Layer 3 of a small transformer language model trained on English Wikipedia (8 layers, counted from 0, width 128).
A neuron's activation on a vector x is GELU(weights . x + bias), where the dot is the dot product.

Input weights of the MLP neurons that the questions are about. A number n stands for (n - 500) times 0.002.
n4 (bias -0.033): 346,492,391,551,542,605,523,610,578,406,489,576,414,365,457,511,472,475,436,397,327,721,587,522,264,480,383,379,641,420,486,611,618,514,348,458,428,574,428,520,517,520,379,617,511,497,321,714,483,522,525,612,718,492,483,586,376,522,672,389,489,456,389,483,455,355,508,474,701,383,512,537,600,558,608,472,450,404,448,553,586,438,359,461,489,575,531,639,425,534,472,522,366,520,497,414,512,610,503,419,528,411,290,649,636,539,517,644,398,486,543,827,582,536,562,478,575,458,475,440,526,526,554,416,417,508,517,564
n6 (bias -0.040): 444,586,597,457,521,636,567,401,566,463,405,557,510,464,391,343,435,577,594,451,474,464,812,429,493,395,580,322,341,451,497,566,683,565,339,674,665,408,257,500,527,633,457,476,630,526,516,432,470,462,317,613,368,539,465,368,480,379,421,480,398,435,494,381,474,728,690,580,683,378,546,568,624,460,462,557,493,380,641,580,444,520,468,630,497,345,783,609,510,400,535,759,411,546,490,473,314,233,503,526,507,446,440,569,572,583,377,507,580,545,600,681,446,253,409,330,558,481,689,614,500,457,419,361,532,481,487,500
n65 (bias -0.087): 421,443,635,588,356,746,388,659,639,593,583,264,543,411,720,443,349,622,560,292,710,535,704,554,544,323,592,485,264,555,385,331,308,574,418,968,370,511,576,548,632,430,374,554,519,543,582,477,544,569,485,586,425,473,646,581,484,382,449,484,472,626,492,554,531,627,439,643,555,552,437,356,469,218,321,443,524,643,261,508,559,375,686,361,511,570,661,557,480,776,492,655,402,582,515,267,325,545,420,653,609,321,496,657,676,451,697,286,447,400,746,508,470,455,431,259,358,366,372,449,351,576,597,654,317,535,512,265
n69 (bias -0.062): 431,477,362,484,532,550,665,455,573,543,507,630,724,378,579,557,575,547,609,717,531,712,443,63,402,638,440,663,463,642,430,500,669,507,439,387,604,453,530,479,370,449,562,513,663,507,395,204,594,450,493,608,445,530,415,418,455,533,389,401,531,504,389,655,382,564,593,545,408,461,489,572,263,368,387,403,556,534,467,419,493,330,483,578,597,417,503,688,576,373,530,450,489,621,389,566,619,403,307,299,394,618,718,479,575,652,527,702,657,602,461,418,536,427,507,386,413,487,665,527,545,608,180,294,507,584,486,460
n122 (bias -0.044): 718,374,475,527,406,584,405,476,516,404,612,648,581,437,539,626,519,384,582,474,666,382,317,443,359,281,528,595,557,461,438,608,333,548,699,401,474,528,553,500,605,506,429,565,576,564,298,615,402,531,352,522,565,481,348,470,559,387,494,503,619,517,679,396,402,680,516,513,458,285,587,625,417,389,425,319,582,598,517,616,516,583,522,653,450,342,374,610,484,559,620,404,634,600,484,588,272,466,416,550,234,614,571,506,657,362,481,480,525,408,748,554,475,385,478,538,623,560,645,391,539,497,506,434,422,573,599,235
n135 (bias -0.023): 486,643,556,378,452,686,689,303,497,413,607,437,536,522,435,424,429,455,370,529,536,351,497,426,403,621,538,240,394,556,642,538,575,620,643,393,507,664,516,497,510,718,658,652,352,342,475,590,253,665,532,540,484,404,410,288,365,443,493,717,627,240,573,433,516,455,544,579,383,593,574,387,510,457,573,566,487,561,598,535,559,426,474,506,269,425,762,522,599,557,388,566,419,484,637,599,424,463,566,405,620,530,526,565,523,394,523,493,257,551,602,439,701,465,407,541,449,570,644,503,441,464,510,455,424,615,367,323
n217 (bias -0.057): 553,542,614,598,629,713,526,401,613,653,528,127,605,674,283,641,279,352,459,738,496,522,585,283,563,319,405,336,368,573,515,481,580,345,651,550,638,430,465,331,559,475,467,546,589,507,486,625,423,584,408,407,733,511,603,664,354,447,587,644,348,332,525,733,422,585,346,716,364,621,372,479,525,394,381,602,548,333,427,426,507,671,425,557,374,345,453,613,332,527,535,514,361,344,754,445,430,410,448,493,525,639,343,757,511,428,496,589,468,354,631,451,580,510,568,352,585,525,455,572,424,394,650,493,380,465,662,581
n235 (bias -0.021): 331,519,487,680,457,436,642,443,476,610,616,633,567,592,527,536,461,477,378,490,711,470,477,412,432,460,714,549,516,447,416,553,503,596,535,595,373,272,468,419,391,559,396,585,454,493,440,500,638,351,624,287,574,425,415,431,557,432,624,272,286,383,642,572,552,418,526,490,530,408,694,493,533,365,739,574,575,487,368,441,460,538,398,493,461,573,480,542,470,323,461,391,583,733,542,584,591,320,619,283,749,369,601,617,576,563,753,397,552,749,370,784,497,429,529,507,552,370,567,387,300,530,401,474,490,568,467,445
n278 (bias -0.050): 398,509,632,395,500,395,516,673,461,470,630,641,584,386,567,334,544,572,435,452,262,545,708,446,595,410,584,418,795,568,523,588,531,522,540,439,365,509,634,546,477,592,590,444,358,490,415,687,487,385,575,451,471,350,579,401,574,285,365,423,625,364,369,456,547,497,497,389,411,381,424,510,522,701,323,429,362,570,452,453,497,648,576,193,612,289,696,635,607,427,522,460,443,407,544,578,536,570,602,500,583,550,584,436,545,550,342,497,550,323,332,530,457,584,560,375,487,575,561,465,625,718,535,377,497,447,650,556
n286 (bias -0.037): 433,483,628,608,275,541,589,782,511,529,727,618,641,420,384,726,178,431,511,367,535,252,490,417,669,465,326,386,632,609,525,397,534,507,562,515,451,602,261,493,403,538,479,619,497,430,720,500,550,404,507,671,525,623,597,507,621,531,369,395,387,286,490,442,507,469,524,603,458,406,413,409,514,567,503,490,651,559,508,562,451,522,535,618,715,651,521,476,585,645,431,240,409,317,665,504,657,526,425,432,556,373,649,444,584,544,476,543,483,541,734,379,422,361,400,617,627,118,409,444,430,489,469,459,476,493,552,459
n290 (bias -0.015): 514,438,564,500,469,697,606,478,628,407,426,445,547,497,591,516,543,471,480,634,503,710,313,493,237,440,376,464,675,513,425,539,526,513,377,376,752,494,702,490,445,470,628,678,275,434,430,454,537,383,330,423,439,412,398,410,629,454,581,450,453,403,269,366,694,703,594,541,277,554,453,580,400,547,471,321,541,546,461,595,530,455,566,569,484,588,436,497,426,366,520,448,469,534,654,466,490,657,756,510,583,542,659,540,560,381,401,524,448,530,691,545,564,468,460,693,500,421,615,353,671,527,699,293,445,234,620,386
n305 (bias -0.071): 470,112,557,602,622,497,671,582,563,564,530,532,534,448,540,497,653,430,510,481,358,364,567,466,627,488,418,503,672,388,635,480,473,413,471,664,631,698,340,535,614,770,262,745,485,463,462,432,544,264,561,378,575,524,375,539,538,542,738,444,378,622,461,588,515,604,461,598,642,363,400,537,419,525,581,464,564,512,423,619,522,375,442,402,470,533,547,415,547,493,503,488,396,603,579,547,487,451,506,539,435,568,544,572,339,301,509,462,467,445,444,613,530,455,592,479,464,479,497,481,562,475,359,338,324,494,330,599
n339 (bias -0.018): 473,436,666,667,278,512,497,435,618,545,518,603,554,463,554,402,463,537,766,396,438,422,617,407,532,399,497,652,656,535,468,517,521,500,460,470,453,309,610,510,532,348,576,460,512,463,527,441,481,540,632,713,490,601,587,617,513,509,446,531,390,646,280,395,466,577,576,545,419,494,344,332,327,382,552,366,481,481,503,414,601,600,425,624,521,566,336,651,525,609,796,442,375,484,506,411,503,543,610,316,513,480,481,307,472,434,497,464,399,416,644,402,370,439,509,328,620,441,479,547,680,644,475,713,552,630,378,317
n362 (bias -0.055): 318,392,321,463,415,497,654,402,580,648,465,544,338,468,464,423,518,567,705,644,486,318,609,401,482,457,469,500,727,442,624,406,752,611,477,728,525,562,413,580,507,443,428,599,748,390,558,379,522,448,468,569,435,381,500,793,667,524,594,586,417,545,598,616,479,377,406,394,357,404,384,543,597,402,263,385,298,443,535,514,310,290,252,489,657,455,558,465,598,741,718,345,377,730,672,301,475,246,479,444,607,526,453,648,346,662,507,577,563,528,514,541,421,510,366,465,472,384,424,568,633,547,582,415,612,440,764,521
n396 (bias -0.039): 642,358,705,734,627,458,496,380,515,627,739,485,624,575,504,500,697,276,426,347,576,442,339,790,545,595,458,271,558,628,640,454,584,536,610,604,328,644,581,548,493,640,570,520,371,226,293,586,504,319,411,396,346,521,475,530,570,560,606,598,445,304,394,521,386,614,384,507,457,281,469,450,616,533,528,542,493,507,597,216,365,451,446,618,412,530,354,422,603,547,557,563,508,613,528,361,622,402,299,635,547,689,489,547,652,233,475,474,560,396,417,530,441,630,468,376,312,447,385,460,485,544,374,582,270,703,612,620
n421 (bias -0.038): 572,613,586,325,366,463,524,573,413,457,555,460,375,579,754,640,585,453,430,443,506,361,433,641,424,530,909,553,633,329,518,516,629,556,565,516,189,431,361,272,430,462,404,576,491,538,273,453,548,564,611,460,512,509,409,537,389,494,707,429,512,571,549,590,594,401,549,696,612,614,689,524,464,485,454,474,473,553,644,520,497,515,550,506,486,509,407,474,470,623,386,572,407,530,456,593,563,453,506,465,568,429,449,560,512,612,609,503,509,468,409,469,434,382,397,491,599,468,457,491,321,539,409,433,506,614,479,517
n464 (bias -0.043): 556,429,671,538,411,610,967,492,545,425,441,488,537,808,459,662,360,619,504,573,496,448,321,452,525,516,646,428,448,292,278,573,500,371,899,581,692,449,603,496,483,808,512,511,544,331,400,504,615,662,492,469,508,171,548,492,525,374,459,581,508,508,520,544,568,587,590,508,440,523,321,508,532,332,500,693,483,508,613,286,528,329,268,492,480,810,284,369,402,632,619,438,568,532,373,471,570,542,535,654,355,332,353,520,868,377,628,617,618,572,477,259,231,351,280,429,556,293,500,524,553,360,656,353,674,568,371,445
n475 (bias -0.047): 730,326,705,663,520,383,682,352,583,378,552,467,332,606,640,587,532,702,693,525,486,599,461,152,617,350,556,401,613,500,362,598,493,521,575,447,637,455,500,398,868,637,424,487,549,461,330,684,504,486,385,493,529,528,574,493,695,497,698,454,590,367,594,353,521,468,379,395,372,370,388,401,454,750,698,652,675,454,450,448,600,371,278,440,438,556,339,507,406,407,626,390,511,564,671,514,402,615,531,364,425,289,493,421,393,358,500,419,656,658,483,392,383,645,454,514,465,511,325,475,475,366,482,416,500,605,624,452
n505 (bias -0.008): 549,424,464,540,603,570,429,535,646,601,483,456,647,457,590,418,545,410,618,506,457,454,508,636,630,194,469,392,500,613,541,451,472,649,536,646,506,464,503,535,471,460,546,495,446,534,445,477,477,399,486,478,494,562,347,449,445,472,572,471,462,530,534,539,387,395,494,664,764,489,453,549,241,377,637,237,609,327,633,596,520,559,546,594,603,418,561,585,488,256,523,481,494,428,576,512,363,500,436,705,434,563,541,297,466,509,523,473,620,367,604,638,472,380,500,297,528,624,483,509,462,553,397,415,393,523,428,492
n538 (bias -0.037): 519,371,469,547,310,407,617,524,413,275,417,577,550,334,866,657,567,535,379,668,599,358,598,401,291,367,507,504,514,453,485,338,338,314,564,723,475,510,538,449,632,532,677,484,405,277,486,567,449,664,476,408,413,315,461,437,695,709,684,532,500,411,472,612,454,518,330,620,568,579,384,518,539,431,174,740,515,609,619,363,464,585,518,482,431,575,744,514,489,659,532,500,537,274,615,547,427,373,549,538,482,567,630,331,532,327,394,526,490,613,643,437,441,580,429,668,377,342,545,464,777,638,387,623,507,493,557,500
n589 (bias -0.030): 332,546,451,453,463,552,459,529,541,724,464,514,524,547,351,305,520,761,424,503,359,449,576,487,507,351,556,470,527,708,524,739,663,625,642,514,377,578,414,786,614,460,585,478,346,634,445,587,349,460,642,481,633,669,420,549,514,289,626,537,561,356,388,573,719,414,425,555,611,558,328,443,581,476,520,645,372,704,496,275,588,570,293,406,497,667,480,384,620,555,517,350,242,592,533,442,445,454,425,622,598,384,531,585,524,450,400,472,352,523,519,447,376,431,453,301,440,513,545,348,609,197,597,517,408,497,588,461
n600 (bias -0.032): 552,360,510,347,603,568,479,642,560,800,534,446,514,483,623,479,359,620,304,472,264,448,325,741,482,549,503,659,441,447,553,537,675,580,379,515,314,665,633,529,575,366,750,535,704,358,567,739,602,497,681,567,401,490,569,623,511,412,602,618,518,652,687,514,569,383,639,408,364,503,379,562,381,482,453,497,629,497,500,466,573,597,604,414,256,423,482,486,606,599,407,315,238,451,384,412,234,220,476,541,357,456,465,412,542,511,507,299,486,421,610,449,557,378,414,514,336,503,483,605,556,603,611,497,606,315,559,459
n602 (bias -0.076): 410,604,688,587,598,730,877,504,706,627,479,535,607,592,624,488,622,396,409,589,601,542,412,466,452,551,604,328,496,474,686,325,529,551,295,302,474,344,508,565,413,567,629,738,441,331,200,710,414,430,454,419,526,388,375,610,633,579,611,508,282,390,430,467,563,654,492,513,301,699,491,525,598,608,504,517,504,592,272,425,185,579,378,361,488,607,560,608,397,311,538,398,159,585,492,509,547,518,356,649,339,531,860,560,869,228,471,404,450,429,484,620,389,261,445,604,708,241,851,538,218,318,631,680,446,625,538,512
n638 (bias -0.024): 614,533,559,425,316,566,484,570,441,554,470,563,639,83,515,349,488,515,632,463,525,408,591,737,595,475,401,457,552,460,622,653,628,423,439,624,472,476,389,336,355,375,578,404,372,451,491,659,550,497,473,314,466,494,585,545,403,413,506,654,568,593,593,449,382,582,333,440,402,518,643,619,497,478,488,356,547,640,622,575,565,354,421,543,440,542,584,497,441,560,421,438,629,537,391,569,503,317,452,325,528,388,572,661,405,455,421,440,692,615,506,371,506,393,308,452,548,582,606,543,531,575,662,585,647,542,488,491
n642 (bias -0.016): 527,512,479,397,549,619,545,333,535,428,555,500,601,341,427,593,572,167,555,295,428,487,546,503,713,358,466,537,469,529,558,470,394,598,289,390,513,442,549,664,558,646,586,497,344,419,467,528,672,598,617,654,599,485,581,618,532,423,551,575,307,425,515,553,454,432,534,487,535,416,636,434,487,452,531,384,458,369,294,392,424,679,590,478,442,546,532,648,487,353,723,509,674,712,404,557,705,411,503,580,522,366,357,392,415,474,444,458,604,494,434,484,524,393,307,494,451,713,654,506,557,705,353,438,429,454,425,570
n672 (bias -0.039): 569,491,417,598,568,357,509,369,556,487,434,538,345,393,503,687,607,542,598,503,393,552,579,141,554,488,780,543,512,500,563,399,482,562,510,520,497,410,539,396,475,445,413,375,592,371,347,445,319,584,573,565,500,391,606,567,559,503,453,555,404,580,509,576,388,488,452,528,666,535,683,340,352,566,302,395,614,506,444,633,550,490,546,378,467,562,376,467,609,490,515,363,542,426,591,572,704,426,398,488,657,404,541,671,701,451,473,554,635,530,403,555,342,578,488,358,376,491,518,216,426,500,540,473,639,470,660,509
n690 (bias -0.055): 760,312,558,482,451,394,295,557,282,703,522,368,451,530,318,693,470,585,577,375,391,372,496,448,438,344,504,410,418,424,465,544,587,560,619,760,561,526,511,461,597,332,393,410,799,511,507,552,645,769,489,623,443,526,325,571,374,474,347,504,424,308,467,433,418,370,342,508,372,746,671,492,727,488,629,412,605,709,346,682,674,675,676,504,353,651,489,481,592,607,519,650,472,242,596,293,611,437,449,533,330,394,393,588,440,472,605,445,607,560,500,670,376,669,317,456,537,481,217,421,302,469,346,534,526,656,734,460
n749 (bias -0.037): 603,390,407,519,448,774,496,607,692,437,453,479,378,536,362,524,468,433,467,379,259,681,691,532,413,532,307,480,520,467,385,598,508,419,343,316,724,742,484,867,343,664,406,404,452,552,327,568,561,567,239,214,369,595,607,341,549,736,708,351,325,776,457,722,508,579,441,369,468,400,387,472,290,389,441,516,488,560,626,480,294,492,544,416,759,292,585,555,602,654,432,477,234,577,836,549,340,546,465,425,528,517,643,435,609,385,408,683,602,420,473,589,523,516,500,551,365,710,368,774,776,553,512,325,409,472,452,457

Each question shows a token from some text and the vector x that enters the MLP there. A number n stands for (n - 500) times 0.0088.

"A": 367,445,292,535,614,306,377,575,529,430,365,663,355,313,491,416,557,513,561,530,504,540,239,567,367,512,437,577,321,551,589,624,529,434,685,361,388,458,544,388,425,504,224,294,508,450,641,497,527,499,422,468,316,484,441,560,666,737,561,576,354,354,561,618,348,646,463,627,269,458,203,453,577,525,299,511,509,507,460,565,587,618,462,534,600,612,560,634,433,642,453,645,531,466,477,529,566,508,473,577,692,637,521,549,532,636,370,379,530,574,496,494,615,701,567,703,791,476,653,711,411,302,569,489,505,502,299,407
Which neuron lights up most? n538

" Kyle": 319,484,462,420,707,443,429,645,565,458,322,480,298,537,455,184,641,442,524,587,352,521,174,561,456,480,470,583,362,513,564,543,500,588,604,439,370,355,608,343,464,465,318,228,474,462,717,544,472,486,434,486,496,506,403,508,525,597,390,517,479,368,715,350,467,485,640,666,422,427,305,448,548,608,321,537,508,537,448,405,621,552,465,588,685,628,698,631,393,529,458,779,663,428,373,405,597,500,669,632,822,487,502,440,516,559,373,367,506,600,359,798,704,638,530,547,721,604,485,683,503,337,544,448,496,463,383,402
Which neuron fires most, and how strongly? n6, at about 1.5

",": 328,400,387,483,731,510,582,618,450,571,430,548,360,425,543,295,698,526,712,488,504,576,260,646,403,566,444,534,265,489,627,594,380,564,667,443,347,587,579,252,521,549,200,281,367,483,655,604,497,564,499,460,427,491,366,590,679,548,403,405,384,369,580,488,468,597,487,669,319,407,180,359,539,575,465,569,452,477,434,449,595,550,509,541,552,643,549,581,534,617,553,712,477,505,510,407,622,490,596,517,603,665,446,447,585,525,606,340,545,485,449,486,622,611,463,612,697,599,539,643,394,267,645,554,380,423,301,345
Which neuron lights up most? n396

".": 267,310,352,506,668,478,441,507,512,519,425,650,376,482,547,379,684,614,788,619,475,607,263,428,446,409,482,612,232,541,617,545,449,439,714,348,357,492,449,335,537,405,280,325,521,455,703,543,528,449,485,479,427,437,447,520,606,515,515,396,489,415,551,437,500,564,480,567,387,350,247,310,540,600,434,554,551,465,440,514,517,587,499,436,490,694,501,718,460,697,545,715,480,430,501,536,559,446,546,579,718,668,381,591,433,659,455,347,587,415,453,478,628,615,466,569,778,618,489,652,457,288,637,514,450,546,341,437
Which neuron lights up most? n475

" for": 311,365,392,378,776,429,380,527,633,441,311,602,429,480,570,349,574,470,577,557,515,621,235,387,369,481,432,698,366,495,532,606,391,567,772,348,378,561,568,347,504,524,225,258,478,516,733,630,569,515,558,413,410,557,509,650,613,495,396,454,469,483,450,458,380,674,612,669,302,479,226,387,543,535,331,504,612,552,415,546,519,543,574,457,485,672,550,654,593,604,398,644,413,479,459,591,663,498,560,562,716,582,502,415,601,487,622,413,518,584,435,574,541,611,487,410,585,586,511,562,429,252,620,496,426,582,223,376
Which neuron fires most, and how strongly? n65, at about 1.7

" Than": 394,433,375,420,768,478,442,671,647,504,375,604,365,382,498,390,676,521,605,628,381,541,167,627,465,386,438,643,390,548,449,509,406,547,670,316,426,499,569,451,529,471,228,381,357,435,672,629,519,553,468,502,306,533,407,547,671,662,375,501,448,513,558,427,387,618,548,604,331,451,101,520,629,608,306,533,448,452,366,464,550,611,545,427,525,615,407,579,407,578,504,539,540,473,287,621,583,437,664,737,705,549,601,492,396,642,518,411,449,548,487,753,595,539,494,481,710,504,573,629,433,309,541,435,525,602,337,476
Which neuron lights up most? n602

"onym": 338,494,499,441,752,363,472,519,659,388,540,532,318,407,476,233,547,454,738,570,393,522,259,519,444,537,432,558,350,514,621,545,337,542,775,434,316,549,485,301,438,579,244,247,380,592,681,539,540,568,434,627,552,510,393,658,611,590,343,544,320,380,482,567,450,506,690,591,475,468,206,432,622,661,428,561,509,695,441,539,421,483,502,450,553,643,494,481,382,474,453,631,698,620,576,599,554,532,564,519,689,635,381,371,476,596,478,354,435,576,305,480,638,597,449,499,727,524,469,747,461,373,560,494,347,595,344,495
Which neuron lights up most? n642

" common": 346,580,431,417,791,388,521,623,623,435,390,670,374,414,512,397,526,485,618,606,510,745,194,686,430,459,360,515,279,462,646,519,454,442,753,396,347,512,604,340,441,393,247,219,460,547,772,529,547,580,419,493,430,499,381,619,630,612,412,495,384,351,553,535,405,574,621,460,347,392,279,442,543,508,429,415,642,439,462,612,479,626,568,444,712,651,488,653,410,523,575,475,657,565,601,590,601,497,594,427,541,479,467,500,453,649,504,413,502,563,376,523,436,484,524,517,668,643,464,653,540,246,628,541,310,514,366,363
Which neuron fires most, and how strongly? n290, at about 0.25

"ful": 278,513,310,381,690,507,484,534,479,495,509,647,331,425,474,412,523,503,686,651,378,580,222,566,465,313,398,563,320,506,628,572,392,472,886,352,452,601,481,382,462,614,244,298,497,467,710,578,498,474,486,448,317,510,427,602,544,588,390,586,492,444,504,506,517,597,691,517,399,295,235,393,592,714,427,400,520,496,427,456,487,497,553,486,508,672,562,673,416,536,437,666,649,536,551,723,580,536,551,489,670,578,459,465,639,563,631,361,515,567,362,546,379,625,600,509,677,600,394,571,426,303,611,441,393,570,260,456
Which neuron fires most, and how strongly? n464, at about 2

"S": 378,415,360,610,680,347,408,540,589,411,420,718,359,335,657,410,587,464,597,593,409,492,283,614,525,503,351,606,243,428,506,578,415,453,640,371,428,523,575,461,496,450,287,281,464,435,712,470,549,511,472,467,299,504,432,650,647,676,481,509,424,385,657,541,332,605,523,644,273,601,319,542,651,596,282,582,464,481,420,557,551,647,478,467,573,580,421,614,472,587,460,638,524,536,418,468,552,582,553,521,683,659,524,400,520,646,363,387,542,652,500,531,479,712,534,627,647,478,604,755,345,326,545,382,382,518,234,311
Which neuron lights up most? n538

" art": 387,480,464,501,633,351,380,524,677,505,460,562,461,410,652,274,570,538,672,604,292,674,225,595,414,553,425,611,326,495,653,513,316,493,713,412,371,561,534,314,330,413,206,183,461,512,621,511,499,621,609,500,332,580,422,655,608,506,436,441,312,375,614,535,463,497,568,534,325,459,325,474,502,507,364,513,594,462,441,583,495,597,524,616,592,662,503,616,458,652,491,579,446,366,548,553,561,556,702,416,698,551,414,534,604,623,432,317,506,609,331,589,563,487,438,595,723,674,544,677,459,353,651,502,464,404,335,350
Which neuron lights up most? n339

" and": 368,442,341,511,812,445,326,484,547,434,368,567,531,523,521,351,582,526,674,546,460,617,302,645,485,515,380,578,219,587,562,539,449,568,695,396,341,680,622,242,574,464,193,176,468,456,598,505,588,461,571,379,521,521,406,697,614,450,523,533,332,512,600,467,557,558,437,556,325,451,205,434,596,664,561,620,437,590,434,435,544,510,527,515,425,588,475,556,618,578,480,663,430,423,537,549,540,487,498,578,656,657,438,423,629,567,521,446,551,507,408,530,431,617,418,548,711,688,444,690,402,264,563,468,436,473,221,396
Which neuron lights up most? n396

" the": 306,400,385,432,707,325,394,549,539,441,418,564,438,516,610,394,662,368,593,543,541,678,126,550,378,576,393,736,280,495,684,659,443,504,733,370,519,541,588,453,508,502,180,344,546,458,564,526,552,471,529,621,388,433,422,676,621,498,411,471,431,412,575,462,434,597,512,606,348,446,303,446,476,591,336,455,543,451,410,529,527,566,549,399,557,747,566,641,666,509,442,663,553,431,524,569,575,488,594,455,589,536,532,517,392,675,364,403,610,519,518,476,664,602,433,544,635,482,576,461,399,335,654,484,538,612,170,424
Which neuron fires most, and how strongly? n69, at about 1.6

" US": 364,422,472,490,756,483,347,622,563,557,401,663,358,469,525,331,674,400,663,569,401,723,271,546,428,567,468,701,304,539,521,621,444,455,588,336,348,524,604,372,341,334,300,354,409,407,657,510,457,413,572,501,413,608,464,541,474,654,392,476,372,364,651,354,490,571,528,553,219,389,153,500,641,587,355,671,431,439,391,509,518,485,502,551,561,649,388,626,473,611,336,586,530,427,370,597,614,513,619,620,529,526,541,531,540,642,429,385,583,708,527,542,642,565,633,590,766,599,505,573,477,405,673,441,494,517,328,346
Which neuron lights up most? n290

"\n": 306,394,369,409,724,439,475,643,540,481,497,627,384,399,522,361,695,480,614,542,423,563,201,504,427,422,371,599,225,581,597,619,475,434,683,338,308,455,417,251,581,541,306,455,499,510,572,496,501,451,432,437,436,490,456,541,678,478,519,318,369,345,593,432,440,565,488,633,376,380,321,429,524,606,411,626,497,433,441,639,585,620,575,393,591,670,474,646,608,623,436,707,544,500,462,665,625,447,608,580,671,613,450,501,535,710,390,361,532,580,355,513,568,570,508,534,805,645,536,693,336,297,660,460,457,522,353,397
Which neuron lights up most? n235

" ": 237,418,448,580,759,405,356,564,517,473,414,709,366,423,541,290,591,457,674,547,329,624,140,703,549,609,450,555,292,521,556,615,423,512,740,392,332,529,407,346,480,577,316,238,390,501,666,492,564,536,464,595,419,569,433,661,724,578,577,466,319,413,501,517,459,513,497,502,327,397,293,445,469,532,384,549,435,538,369,581,523,568,500,532,671,705,481,612,554,623,438,472,577,533,488,510,629,402,586,516,561,649,562,465,484,613,435,416,618,589,535,449,686,539,376,569,591,515,563,687,380,356,602,443,407,510,323,335
Which two neurons fire most, strongest first? n286, n362

" a": 263,486,345,535,655,410,390,614,629,434,346,660,434,415,477,208,567,530,645,620,433,578,218,637,425,448,356,677,242,539,648,698,488,403,660,424,348,559,427,346,455,565,207,308,380,476,581,514,523,535,572,500,430,515,402,541,694,642,425,562,427,354,569,584,380,669,481,554,359,398,234,386,521,555,374,518,454,505,426,544,520,539,519,429,570,675,520,577,493,643,411,618,512,534,452,573,636,532,571,478,627,565,528,573,481,567,424,384,569,564,550,425,662,626,483,680,732,502,634,591,425,297,676,516,542,515,265,417
Which neuron lights up most? n638

" W": 404,422,325,478,770,397,344,526,626,445,313,719,423,449,546,427,780,372,621,641,377,610,252,564,453,421,502,645,225,521,511,479,353,625,658,338,409,491,507,472,609,386,328,232,507,460,599,602,427,461,402,468,256,512,520,645,698,744,450,316,424,448,564,429,480,497,563,619,388,413,273,592,597,608,310,541,420,485,407,468,564,551,612,445,534,655,509,577,536,593,472,551,460,497,385,382,521,468,649,574,714,543,577,494,521,612,357,474,585,657,484,615,523,631,515,613,687,512,632,681,339,335,555,362,526,502,305,384
Which neuron lights up most? n602

" Ste": 458,337,304,439,681,333,479,634,582,502,386,670,309,472,515,235,581,425,547,629,302,475,195,778,426,303,487,569,308,457,539,443,528,493,702,369,303,543,603,327,537,475,324,207,461,479,660,579,481,606,519,494,336,526,490,631,593,634,329,503,427,414,617,386,508,495,594,511,340,430,275,510,654,551,403,502,536,641,439,482,557,511,676,566,558,607,672,593,472,643,397,611,556,538,452,528,505,511,653,504,772,572,654,453,488,727,410,429,482,637,353,637,566,497,500,606,700,444,498,720,459,349,552,534,375,518,285,379
Which neuron lights up most? n600

" Count": 301,373,379,418,723,362,466,558,594,446,428,581,433,510,542,400,698,349,622,583,402,629,229,678,378,459,510,627,373,550,555,546,291,577,811,351,448,495,616,330,509,447,309,255,498,418,800,618,420,488,425,517,396,530,456,684,602,667,360,451,397,422,574,400,397,435,701,606,477,515,338,489,785,524,340,599,573,498,417,518,478,524,565,582,666,581,486,547,550,511,336,531,536,511,353,667,538,360,543,601,748,575,524,335,451,629,367,293,422,577,533,613,527,488,395,458,633,550,507,679,384,455,616,609,380,545,315,486
Which neuron lights up most? n600

"s": 253,446,460,420,826,321,429,471,557,417,457,653,466,472,658,423,567,464,587,647,450,566,234,539,493,412,454,732,338,547,722,609,355,572,798,351,385,596,576,363,552,464,242,268,413,456,600,485,568,495,505,513,404,571,362,649,540,586,360,468,389,446,617,555,410,528,626,648,321,314,345,410,513,545,434,569,542,420,403,546,587,530,559,489,468,699,538,614,533,524,551,605,525,479,608,499,585,429,535,436,639,599,477,428,557,538,487,329,516,596,471,515,443,618,458,699,628,551,562,716,397,267,563,507,295,632,195,372
Which neuron lights up most? n235

" Michael": 359,526,477,518,763,446,459,655,607,479,379,563,283,441,528,274,758,371,584,534,337,584,270,523,422,534,528,606,260,560,545,554,372,550,595,454,334,458,575,330,483,507,202,230,428,495,658,584,481,563,446,518,408,507,381,571,500,637,337,534,494,409,652,352,533,460,590,620,311,396,300,455,629,621,315,610,507,601,514,493,611,472,569,633,537,566,595,688,419,556,475,629,583,400,459,418,528,462,776,561,769,499,433,396,449,603,426,352,571,643,377,656,600,644,527,419,746,454,474,729,448,368,571,445,547,529,337,306
Which neuron lights up most? n6

"erie": 391,439,502,403,787,350,397,618,520,376,492,549,333,366,518,262,641,421,683,629,402,654,279,634,479,324,464,731,271,524,578,527,422,471,738,406,312,592,656,381,413,544,321,222,540,464,592,621,581,404,438,606,409,492,351,696,483,538,400,473,382,527,582,587,531,474,628,525,460,460,203,433,555,563,482,599,566,479,462,518,494,456,483,657,427,632,484,610,509,540,497,629,539,372,420,708,588,424,537,467,717,616,396,412,582,642,341,389,472,440,369,567,585,712,468,509,689,537,529,635,502,286,725,545,358,597,257,566
Which neuron lights up most? n600

"-": 371,429,339,575,632,393,501,574,507,446,344,674,398,446,575,355,631,506,631,490,385,623,250,671,513,481,499,457,240,604,573,636,452,485,614,370,407,433,466,413,476,599,230,240,528,461,698,490,559,511,367,570,285,506,400,595,686,571,528,439,297,421,567,467,375,537,501,613,376,448,208,383,500,552,466,588,547,461,412,664,560,608,464,403,521,674,514,654,539,562,523,747,434,540,431,556,553,423,511,474,684,645,378,438,433,696,462,370,525,579,518,443,653,801,497,574,781,502,592,647,414,302,524,495,492,573,314,436
Which three neurons fire most, strongest first? n6, n475, n339

" original": 382,403,312,473,695,361,518,614,646,467,328,628,324,413,607,293,610,372,674,681,409,651,186,605,378,490,447,618,274,497,692,521,382,510,726,398,284,497,539,413,444,495,167,271,422,502,683,506,524,570,438,495,418,541,411,736,660,509,413,503,425,407,553,581,419,591,614,602,335,389,253,426,657,529,378,501,622,506,479,542,515,566,582,578,656,677,515,622,439,553,363,631,584,524,573,555,521,495,642,506,529,466,393,446,487,611,534,438,516,625,457,404,558,476,552,546,682,586,455,634,445,326,602,502,442,548,336,387
Which neuron lights up most? n122

"sha": 404,543,401,395,715,435,431,688,484,377,350,430,383,326,420,241,621,499,544,519,399,479,242,572,539,344,508,535,400,580,544,525,361,580,776,445,387,528,608,481,475,513,230,251,499,470,675,604,543,478,401,440,324,476,402,607,659,530,353,495,467,437,702,417,566,520,600,550,532,303,220,460,573,507,322,674,586,572,508,541,638,500,502,555,502,593,603,651,417,523,386,667,630,441,397,492,546,507,679,523,696,549,495,600,462,472,444,311,550,544,355,681,664,663,481,704,751,465,638,717,434,294,498,493,398,618,255,498
Which neuron lights up most? n6